Layer 4 of a small transformer language model trained on English Wikipedia (12 layers, counted from 0, width 64).
A neuron adds its activation times its output weights to the MLP's output. To switch it off is to set its activation to zero at one token and run the rest of the model.

Output weights of the MLP neurons that the questions are about. A number n stands for (n - 128) times 0.0085.
n1: 124, 102, 124, 126, 108, 84, 163, 100, 120, 120, 173, 142, 116, 115, 112, 126, 131, 117, 121, 130, 125, 106, 113, 177, 117, 134, 174, 129, 73, 119, 132, 96, 108, 136, 156, 104, 110, 119, 133, 154, 73, 149, 95, 138, 100, 156, 139, 106, 127, 106, 140, 131, 113, 128, 90, 110, 155, 136, 76, 146, 104, 155, 149, 86
n14: 133, 170, 99, 145, 129, 142, 86, 135, 141, 170, 179, 159, 186, 113, 146, 150, 147, 135, 117, 146, 162, 127, 151, 142, 131, 142, 148, 110, 128, 120, 137, 126, 145, 119, 107, 172, 110, 75, 130, 128, 156, 98, 128, 87, 139, 108, 119, 138, 108, 168, 146, 116, 176, 95, 123, 137, 168, 116, 146, 132, 103, 113, 120, 125
n27: 156, 137, 133, 107, 133, 102, 37, 161, 142, 122, 147, 160, 132, 150, 110, 159, 145, 127, 79, 186, 109, 88, 146, 130, 115, 163, 122, 148, 117, 105, 151, 116, 137, 68, 139, 124, 189, 129, 137, 123, 115, 164, 108, 131, 160, 150, 164, 155, 133, 118, 106, 148, 99, 85, 127, 122, 126, 97, 134, 128, 144, 114, 118, 137
n28: 180, 151, 136, 98, 115, 117, 132, 104, 117, 127, 154, 124, 87, 113, 159, 140, 97, 140, 93, 171, 135, 88, 116, 124, 112, 147, 174, 72, 115, 104, 110, 184, 143, 117, 140, 110, 191, 168, 126, 115, 159, 123, 144, 129, 160, 122, 139, 130, 126, 116, 114, 122, 120, 174, 111, 122, 121, 128, 124, 146, 89, 138, 128, 95
n29: 131, 136, 133, 102, 137, 131, 144, 124, 147, 144, 130, 141, 173, 113, 128, 132, 122, 159, 140, 114, 128, 131, 154, 111, 153, 124, 163, 130, 144, 128, 100, 159, 122, 111, 145, 129, 125, 117, 119, 106, 122, 88, 164, 144, 177, 170, 98, 90, 140, 144, 136, 129, 148, 94, 110, 125, 157, 96, 112, 133, 137, 146, 144, 129
n34: 122, 97, 144, 165, 145, 116, 146, 136, 179, 156, 125, 109, 131, 103, 138, 164, 87, 99, 120, 91, 109, 129, 127, 110, 138, 104, 90, 202, 142, 159, 131, 135, 151, 139, 102, 124, 175, 163, 141, 113, 158, 127, 148, 90, 164, 128, 119, 124, 102, 166, 129, 97, 142, 135, 82, 139, 118, 109, 123, 134, 104, 119, 134, 158
n38: 127, 164, 107, 115, 97, 144, 123, 141, 124, 114, 142, 148, 171, 116, 111, 82, 179, 112, 150, 157, 134, 141, 109, 165, 137, 157, 80, 130, 139, 150, 115, 131, 117, 107, 130, 120, 81, 110, 135, 139, 99, 130, 164, 126, 133, 103, 105, 118, 156, 109, 145, 105, 109, 131, 144, 105, 130, 87, 154, 105, 156, 93, 159, 156
n56: 143, 121, 184, 159, 104, 134, 127, 158, 134, 103, 99, 107, 102, 136, 137, 107, 143, 137, 94, 160, 120, 143, 84, 91, 139, 93, 115, 131, 93, 114, 152, 160, 106, 93, 113, 133, 75, 152, 143, 111, 102, 123, 126, 128, 83, 125, 140, 144, 116, 138, 137, 144, 138, 164, 179, 153, 119, 136, 157, 101, 130, 133, 123, 126
n73: 126, 141, 120, 130, 122, 157, 104, 119, 138, 125, 135, 119, 113, 84, 126, 129, 118, 125, 151, 103, 128, 126, 112, 147, 127, 124, 102, 145, 140, 157, 148, 120, 133, 112, 122, 136, 104, 121, 128, 114, 116, 136, 153, 117, 112, 128, 113, 116, 119, 146, 129, 114, 140, 113, 114, 153, 133, 173, 126, 132, 135, 119, 109, 143
n91: 108, 119, 112, 110, 112, 85, 139, 97, 165, 101, 107, 145, 62, 109, 138, 163, 143, 123, 156, 111, 122, 137, 124, 103, 117, 119, 131, 103, 107, 117, 121, 156, 147, 128, 124, 137, 129, 163, 145, 121, 131, 141, 132, 124, 81, 153, 128, 121, 111, 116, 113, 106, 76, 114, 149, 143, 116, 89, 114, 150, 178, 134, 133, 133
n95: 120, 95, 154, 140, 140, 104, 6, 136, 133, 126, 123, 127, 133, 135, 140, 123, 147, 146, 188, 189, 143, 122, 122, 86, 128, 150, 134, 122, 105, 136, 190, 125, 160, 94, 147, 113, 67, 126, 118, 137, 152, 120, 132, 137, 114, 134, 124, 70, 111, 145, 115, 129, 134, 154, 102, 124, 157, 150, 127, 133, 147, 128, 149, 147
n98: 133, 110, 123, 109, 140, 114, 231, 101, 93, 137, 116, 114, 86, 154, 120, 126, 59, 135, 119, 107, 142, 171, 161, 128, 96, 133, 173, 105, 142, 141, 149, 125, 128, 137, 128, 120, 156, 123, 124, 112, 144, 144, 108, 102, 108, 146, 124, 147, 129, 102, 134, 166, 126, 136, 125, 136, 109, 108, 143, 113, 107, 155, 143, 106
n127: 160, 147, 105, 103, 124, 137, 121, 165, 101, 105, 123, 178, 112, 176, 140, 114, 136, 81, 115, 181, 112, 130, 156, 129, 135, 134, 141, 151, 129, 103, 154, 122, 170, 126, 138, 93, 151, 128, 108, 117, 138, 128, 118, 131, 140, 173, 106, 191, 134, 143, 111, 105, 122, 145, 136, 120, 104, 155, 68, 123, 150, 103, 99, 120
n132: 126, 129, 102, 101, 118, 133, 148, 135, 108, 95, 136, 109, 128, 90, 98, 124, 134, 119, 138, 114, 165, 152, 134, 109, 152, 140, 140, 111, 111, 120, 94, 129, 136, 171, 187, 107, 92, 136, 102, 151, 140, 130, 106, 98, 190, 120, 146, 136, 139, 105, 100, 126, 126, 108, 128, 113, 146, 137, 134, 150, 187, 117, 145, 125
n153: 109, 146, 172, 115, 89, 139, 95, 163, 124, 126, 112, 103, 120, 151, 132, 150, 145, 160, 143, 117, 144, 103, 105, 130, 156, 156, 100, 177, 171, 150, 125, 112, 159, 125, 135, 138, 226, 105, 132, 128, 136, 105, 131, 111, 146, 150, 93, 157, 92, 143, 129, 143, 186, 154, 107, 121, 153, 137, 106, 128, 109, 124, 86, 158
n163: 153, 125, 132, 131, 142, 122, 112, 104, 110, 136, 149, 90, 145, 140, 105, 126, 126, 120, 127, 132, 126, 129, 119, 126, 139, 112, 137, 146, 149, 138, 123, 154, 109, 113, 78, 138, 155, 123, 124, 134, 137, 108, 108, 156, 132, 137, 135, 131, 148, 100, 126, 123, 122, 117, 111, 125, 116, 103, 133, 118, 134, 136, 131, 154

Each question names a token from some text and the token that comes next. It shows the activations a of the neurons there, in the order above. A number n stands for (n - 128) times 0.011.

Then comes g, the gradient of the next token's log-probability with respect to the MLP's output, scaled to length 1. A neuron's effect is roughly proportional to its activation times (output weights . g). A number n stands for (n - 128) times 0.0041.

"res", then "ence"
a: 123, 145, 140, 125, 130, 134, 130, 128, 128, 128, 126, 92, 135, 118, 134, 130
g: 171, 142, 168, 114, 133, 76, 157, 143, 97, 145, 106, 169, 122, 108, 177, 167, 100, 113, 108, 125, 143, 171, 153, 88, 124, 122, 103, 80, 86, 144, 152, 120, 152, 142, 138, 95, 130, 138, 116, 123, 151, 183, 123, 124, 161, 166, 95, 167, 107, 197, 165, 132, 149, 198, 143, 141, 176, 118, 136, 144, 129, 195, 158, 159
Which neuron, switched off, raises the next token's probability most? n98

"ight", then "ing"
a: 135, 133, 123, 128, 129, 129, 133, 122, 127, 129, 133, 118, 105, 132, 116, 124
g: 161, 113, 118, 103, 153, 141, 148, 144, 113, 186, 92, 137, 175, 127, 127, 117, 205, 74, 150, 108, 106, 68, 99, 126, 100, 184, 91, 170, 118, 117, 142, 154, 162, 202, 160, 76, 127, 172, 98, 157, 110, 134, 149, 95, 109, 148, 120, 160, 127, 155, 116, 137, 142, 153, 162, 159, 148, 100, 142, 110, 102, 104, 98, 114
Which neuron, switched off, raises the next token's probability most? n127

" ex", then "h"
a: 127, 130, 125, 129, 124, 89, 134, 137, 124, 129, 169, 129, 134, 123, 127, 129
g: 164, 148, 123, 83, 140, 122, 130, 77, 117, 50, 90, 116, 153, 126, 107, 77, 175, 166, 171, 136, 159, 188, 122, 117, 109, 101, 132, 58, 159, 156, 125, 98, 117, 115, 158, 111, 146, 152, 80, 147, 143, 114, 165, 154, 129, 154, 137, 201, 116, 117, 114, 113, 126, 147, 110, 133, 188, 109, 158, 143, 156, 149, 159, 145
Which neuron, switched off, lowers the next token's probability most? n34

" c", then "oll"
a: 54, 144, 126, 128, 126, 136, 124, 134, 128, 128, 128, 130, 123, 127, 135, 127
g: 162, 157, 147, 139, 176, 179, 145, 85, 162, 145, 76, 160, 201, 133, 191, 134, 106, 150, 121, 103, 132, 154, 78, 106, 130, 107, 134, 120, 77, 141, 97, 152, 114, 79, 84, 86, 113, 176, 126, 128, 133, 151, 100, 124, 154, 150, 143, 134, 171, 146, 122, 126, 84, 125, 131, 156, 108, 85, 55, 114, 129, 99, 125, 125
Which neuron, switched off, lowers the next token's probability most? n1

" st", then "y"
a: 127, 158, 128, 127, 137, 130, 125, 151, 128, 129, 132, 130, 134, 129, 126, 128
g: 176, 140, 147, 96, 157, 96, 127, 194, 164, 89, 86, 148, 132, 112, 41, 143, 132, 121, 136, 136, 138, 160, 152, 137, 178, 114, 190, 180, 111, 125, 112, 172, 90, 161, 123, 115, 95, 139, 159, 113, 148, 134, 61, 177, 131, 170, 125, 126, 143, 137, 134, 153, 150, 122, 100, 98, 124, 152, 148, 79, 115, 136, 148, 91
Which neuron, switched off, lowers the next token's probability most? n56

"p", then "a"
a: 130, 125, 126, 124, 133, 129, 133, 128, 122, 122, 134, 121, 132, 127, 124, 128
g: 95, 119, 139, 120, 106, 161, 113, 131, 143, 102, 193, 144, 132, 83, 236, 130, 236, 129, 138, 121, 113, 124, 158, 84, 155, 135, 117, 93, 119, 167, 106, 122, 127, 127, 115, 171, 101, 135, 131, 148, 127, 116, 127, 142, 156, 132, 156, 178, 167, 149, 102, 92, 154, 98, 91, 107, 134, 108, 102, 171, 115, 118, 136, 121
Which neuron, switched off, lowers the next token's probability most? n98

" j", then "oin"
a: 132, 155, 136, 131, 128, 128, 125, 135, 126, 127, 128, 127, 127, 128, 117, 133
g: 137, 99, 102, 165, 139, 110, 126, 88, 106, 127, 167, 124, 115, 165, 225, 129, 106, 106, 104, 70, 82, 108, 106, 170, 104, 167, 73, 101, 94, 84, 134, 157, 160, 124, 99, 112, 133, 79, 98, 114, 169, 94, 123, 98, 132, 159, 99, 134, 114, 190, 134, 113, 143, 117, 100, 147, 117, 127, 117, 124, 138, 155, 173, 171
Which neuron, switched off, lowers the next token's probability most? n14

" the", then " G"
a: 121, 128, 130, 121, 128, 123, 129, 117, 130, 74, 128, 131, 130, 128, 128, 130
g: 141, 124, 92, 211, 156, 114, 121, 123, 137, 138, 102, 161, 159, 165, 152, 117, 157, 111, 151, 123, 124, 86, 101, 155, 184, 69, 117, 121, 103, 96, 117, 106, 131, 169, 118, 153, 69, 140, 126, 196, 128, 135, 108, 84, 173, 84, 137, 109, 132, 125, 169, 113, 110, 127, 54, 116, 105, 162, 122, 131, 93, 127, 143, 78
Which neuron, switched off, lowers the next token's probability most? n91

"ent", then "ly"
a: 121, 133, 127, 119, 130, 147, 131, 137, 127, 129, 124, 129, 125, 123, 140, 128
g: 97, 130, 130, 161, 97, 96, 91, 68, 152, 97, 127, 166, 132, 141, 136, 112, 128, 123, 105, 90, 138, 79, 135, 111, 130, 141, 141, 138, 86, 108, 100, 172, 124, 129, 120, 156, 84, 98, 63, 86, 99, 122, 170, 175, 136, 133, 94, 91, 145, 191, 121, 168, 156, 145, 182, 85, 194, 138, 158, 89, 130, 127, 101, 143
Which neuron, switched off, raises the next token's probability most? n34

"a", then "ff"
a: 134, 130, 128, 127, 131, 127, 129, 130, 128, 128, 137, 127, 121, 153, 131, 124
g: 112, 114, 89, 124, 99, 105, 109, 133, 167, 124, 130, 136, 141, 133, 77, 143, 142, 145, 169, 134, 113, 135, 140, 142, 130, 137, 21, 85, 119, 139, 108, 148, 135, 199, 137, 146, 105, 97, 137, 146, 136, 162, 114, 118, 139, 94, 167, 85, 105, 99, 140, 110, 70, 120, 136, 138, 139, 122, 148, 115, 143, 239, 100, 101
Which neuron, switched off, lowers the next token's probability most? n132

" he", then "ld"
a: 91, 114, 157, 98, 140, 132, 195, 135, 150, 135, 128, 95, 128, 152, 126, 134
g: 90, 99, 91, 128, 126, 120, 107, 92, 174, 154, 147, 111, 97, 154, 110, 124, 104, 137, 112, 132, 165, 82, 134, 134, 151, 158, 92, 98, 158, 142, 158, 168, 145, 128, 139, 107, 96, 163, 121, 119, 160, 155, 46, 142, 109, 128, 160, 87, 78, 129, 109, 137, 143, 197, 138, 82, 125, 145, 113, 49, 121, 189, 157, 110
Which neuron, switched off, raises the next token's probability most? n38

" the", then " \""
a: 122, 128, 127, 129, 128, 133, 130, 119, 128, 61, 133, 130, 127, 129, 129, 130
g: 153, 195, 153, 126, 186, 113, 108, 134, 178, 156, 131, 153, 139, 136, 180, 59, 140, 120, 139, 144, 113, 101, 111, 142, 148, 147, 70, 81, 88, 95, 105, 101, 118, 154, 110, 71, 152, 182, 162, 110, 93, 121, 103, 155, 142, 119, 114, 80, 130, 105, 100, 115, 147, 124, 100, 110, 132, 92, 95, 148, 84, 176, 127, 94
Which neuron, switched off, lowers the next token's probability most? n91

"qu", then "ire"
a: 132, 126, 125, 124, 129, 137, 132, 125, 132, 130, 130, 124, 126, 128, 120, 129
g: 134, 151, 95, 170, 113, 94, 133, 112, 125, 85, 98, 147, 128, 152, 178, 100, 114, 193, 99, 149, 114, 122, 92, 113, 120, 110, 134, 144, 80, 87, 152, 156, 105, 89, 148, 93, 74, 126, 175, 89, 142, 98, 76, 116, 128, 84, 129, 136, 125, 172, 89, 137, 91, 101, 150, 164, 34, 128, 135, 140, 122, 160, 115, 120
Which neuron, switched off, lowers the next token's probability most? n153

" us", then "es"
a: 86, 125, 135, 128, 129, 127, 126, 146, 128, 128, 136, 128, 129, 129, 122, 126
g: 128, 82, 106, 58, 175, 168, 148, 165, 202, 129, 159, 89, 122, 101, 107, 121, 60, 149, 172, 154, 122, 102, 154, 119, 174, 148, 157, 159, 157, 136, 111, 108, 132, 184, 112, 126, 173, 147, 142, 149, 139, 159, 146, 143, 186, 117, 135, 148, 144, 127, 123, 150, 134, 98, 100, 112, 154, 181, 105, 101, 115, 134, 114, 177
Which neuron, switched off, lowers the next token's probability most? n1

" which", then " is"
a: 144, 120, 133, 129, 131, 129, 150, 104, 119, 134, 134, 124, 122, 139, 116, 137
g: 143, 157, 140, 200, 67, 157, 107, 130, 109, 107, 117, 79, 139, 100, 129, 156, 145, 139, 139, 130, 128, 157, 85, 125, 160, 85, 126, 106, 95, 169, 126, 99, 131, 122, 93, 102, 133, 144, 115, 139, 115, 67, 158, 162, 113, 145, 155, 111, 144, 120, 113, 60, 152, 89, 165, 70, 121, 174, 99, 82, 111, 155, 196, 130
Which neuron, switched off, raises the next token's probability most? n56

" he", then " was"
a: 83, 114, 162, 121, 143, 135, 170, 135, 137, 139, 126, 107, 124, 151, 125, 137
g: 167, 166, 139, 123, 151, 112, 146, 145, 156, 147, 138, 102, 155, 83, 94, 158, 171, 152, 181, 126, 62, 127, 71, 148, 137, 75, 80, 108, 91, 176, 148, 96, 101, 155, 128, 175, 139, 172, 128, 146, 119, 122, 185, 157, 112, 84, 140, 99, 175, 160, 163, 108, 149, 108, 95, 154, 123, 110, 90, 95, 144, 135, 125, 144
Which neuron, switched off, lowers the next token's probability most? n38

"ug", then "en"
a: 128, 123, 119, 128, 129, 126, 127, 122, 130, 137, 143, 131, 126, 132, 139, 129
g: 168, 153, 83, 125, 63, 123, 133, 108, 136, 110, 101, 152, 146, 106, 74, 132, 93, 107, 142, 113, 133, 132, 116, 151, 129, 160, 165, 121, 146, 138, 147, 180, 148, 130, 72, 89, 112, 152, 174, 161, 132, 117, 179, 132, 136, 124, 152, 148, 150, 139, 88, 169, 155, 141, 100, 123, 6, 150, 130, 139, 105, 116, 101, 97
Which neuron, switched off, raises the next token's probability most? n95

" g", then "u"
a: 118, 168, 129, 127, 136, 157, 125, 128, 128, 132, 138, 130, 129, 125, 162, 128
g: 68, 116, 94, 131, 118, 49, 88, 141, 135, 159, 108, 106, 103, 124, 149, 120, 157, 97, 128, 155, 124, 127, 165, 128, 158, 178, 110, 171, 119, 102, 118, 110, 139, 170, 193, 136, 108, 153, 113, 94, 114, 100, 99, 115, 105, 142, 110, 135, 94, 130, 117, 137, 135, 109, 25, 82, 122, 71, 134, 120, 110, 133, 177, 148
Which neuron, switched off, lowers the next token's probability most? n34

" was", then " at"
a: 118, 135, 164, 131, 124, 127, 133, 119, 128, 118, 126, 122, 133, 124, 127, 128
g: 133, 174, 78, 117, 156, 113, 136, 139, 107, 120, 154, 145, 130, 97, 132, 135, 125, 72, 103, 94, 162, 186, 102, 89, 73, 157, 122, 77, 125, 106, 122, 83, 127, 83, 125, 141, 130, 161, 129, 76, 138, 130, 109, 157, 135, 103, 154, 158, 173, 129, 153, 89, 114, 104, 168, 123, 107, 40, 172, 161, 171, 101, 134, 110
Which neuron, switched off, lowers the next token's probability most? n27

"3", then "."
a: 131, 197, 158, 129, 134, 113, 136, 128, 128, 123, 126, 118, 110, 123, 128, 137
g: 126, 118, 72, 102, 183, 169, 113, 153, 107, 157, 130, 123, 95, 155, 165, 154, 71, 114, 135, 139, 98, 132, 116, 134, 128, 110, 111, 124, 71, 91, 199, 149, 98, 105, 157, 167, 94, 148, 147, 159, 150, 163, 103, 136, 125, 127, 124, 133, 179, 84, 137, 135, 41, 113, 111, 117, 106, 127, 104, 101, 137, 103, 104, 62
Which neuron, switched off, raises the next token's probability most? n14

" in", then " "
a: 123, 127, 131, 131, 131, 122, 120, 128, 128, 129, 127, 125, 126, 130, 146, 129
g: 120, 131, 127, 141, 152, 163, 119, 160, 176, 135, 145, 97, 152, 189, 134, 132, 142, 168, 122, 144, 111, 158, 118, 113, 148, 121, 140, 177, 188, 179, 58, 110, 157, 73, 126, 173, 94, 112, 88, 113, 146, 140, 162, 124, 148, 109, 53, 128, 156, 125, 181, 124, 157, 130, 77, 100, 107, 144, 145, 110, 101, 75, 142, 147
Which neuron, switched off, lowers the next token's probability most? n153

"6", then ","
a: 132, 209, 176, 127, 127, 109, 137, 129, 128, 120, 127, 120, 110, 124, 125, 137
g: 109, 118, 142, 76, 107, 97, 130, 150, 178, 77, 114, 148, 101, 110, 152, 116, 162, 147, 135, 71, 143, 158, 108, 89, 96, 150, 133, 187, 133, 133, 101, 155, 134, 93, 140, 76, 145, 83, 119, 106, 128, 90, 186, 140, 148, 103, 114, 77, 119, 155, 104, 187, 123, 142, 116, 90, 165, 101, 170, 129, 121, 73, 75, 142
Which neuron, switched off, raises the next token's probability most? n14

" st", then "ate"
a: 127, 131, 127, 128, 130, 127, 130, 155, 128, 129, 133, 129, 135, 134, 126, 130
g: 108, 125, 76, 173, 75, 165, 135, 170, 158, 192, 129, 158, 139, 138, 158, 85, 64, 108, 107, 129, 99, 84, 129, 112, 81, 136, 149, 124, 150, 125, 113, 99, 152, 101, 107, 167, 120, 141, 81, 151, 131, 111, 159, 116, 160, 97, 170, 120, 96, 153, 188, 137, 74, 153, 63, 165, 148, 149, 125, 116, 135, 128, 125, 147
Which neuron, switched off, raises the next token's probability most? n56

"ack", then "g"
a: 128, 136, 130, 139, 130, 129, 128, 118, 127, 132, 129, 125, 151, 127, 135, 131
g: 105, 110, 102, 124, 78, 114, 126, 141, 177, 82, 96, 172, 116, 161, 117, 105, 68, 196, 130, 161, 156, 97, 122, 146, 190, 124, 118, 130, 116, 142, 133, 169, 105, 180, 168, 162, 174, 114, 107, 119, 183, 158, 92, 112, 128, 67, 110, 70, 98, 118, 114, 96, 136, 118, 84, 118, 124, 117, 119, 149, 138, 164, 117, 126
Which neuron, switched off, raises the next token's probability most? n127

"in", then "st"
a: 126, 142, 126, 120, 130, 128, 133, 130, 125, 127, 144, 123, 128, 136, 128, 131
g: 174, 93, 104, 86, 152, 107, 138, 131, 164, 89, 76, 99, 146, 137, 111, 45, 161, 123, 106, 117, 103, 116, 142, 133, 149, 134, 118, 114, 146, 137, 158, 174, 171, 134, 154, 147, 172, 160, 182, 172, 114, 168, 172, 124, 155, 81, 135, 100, 111, 119, 104, 132, 160, 140, 155, 128, 130, 130, 92, 114, 137, 201, 89, 175
Which neuron, switched off, raises the next token's probability most? n14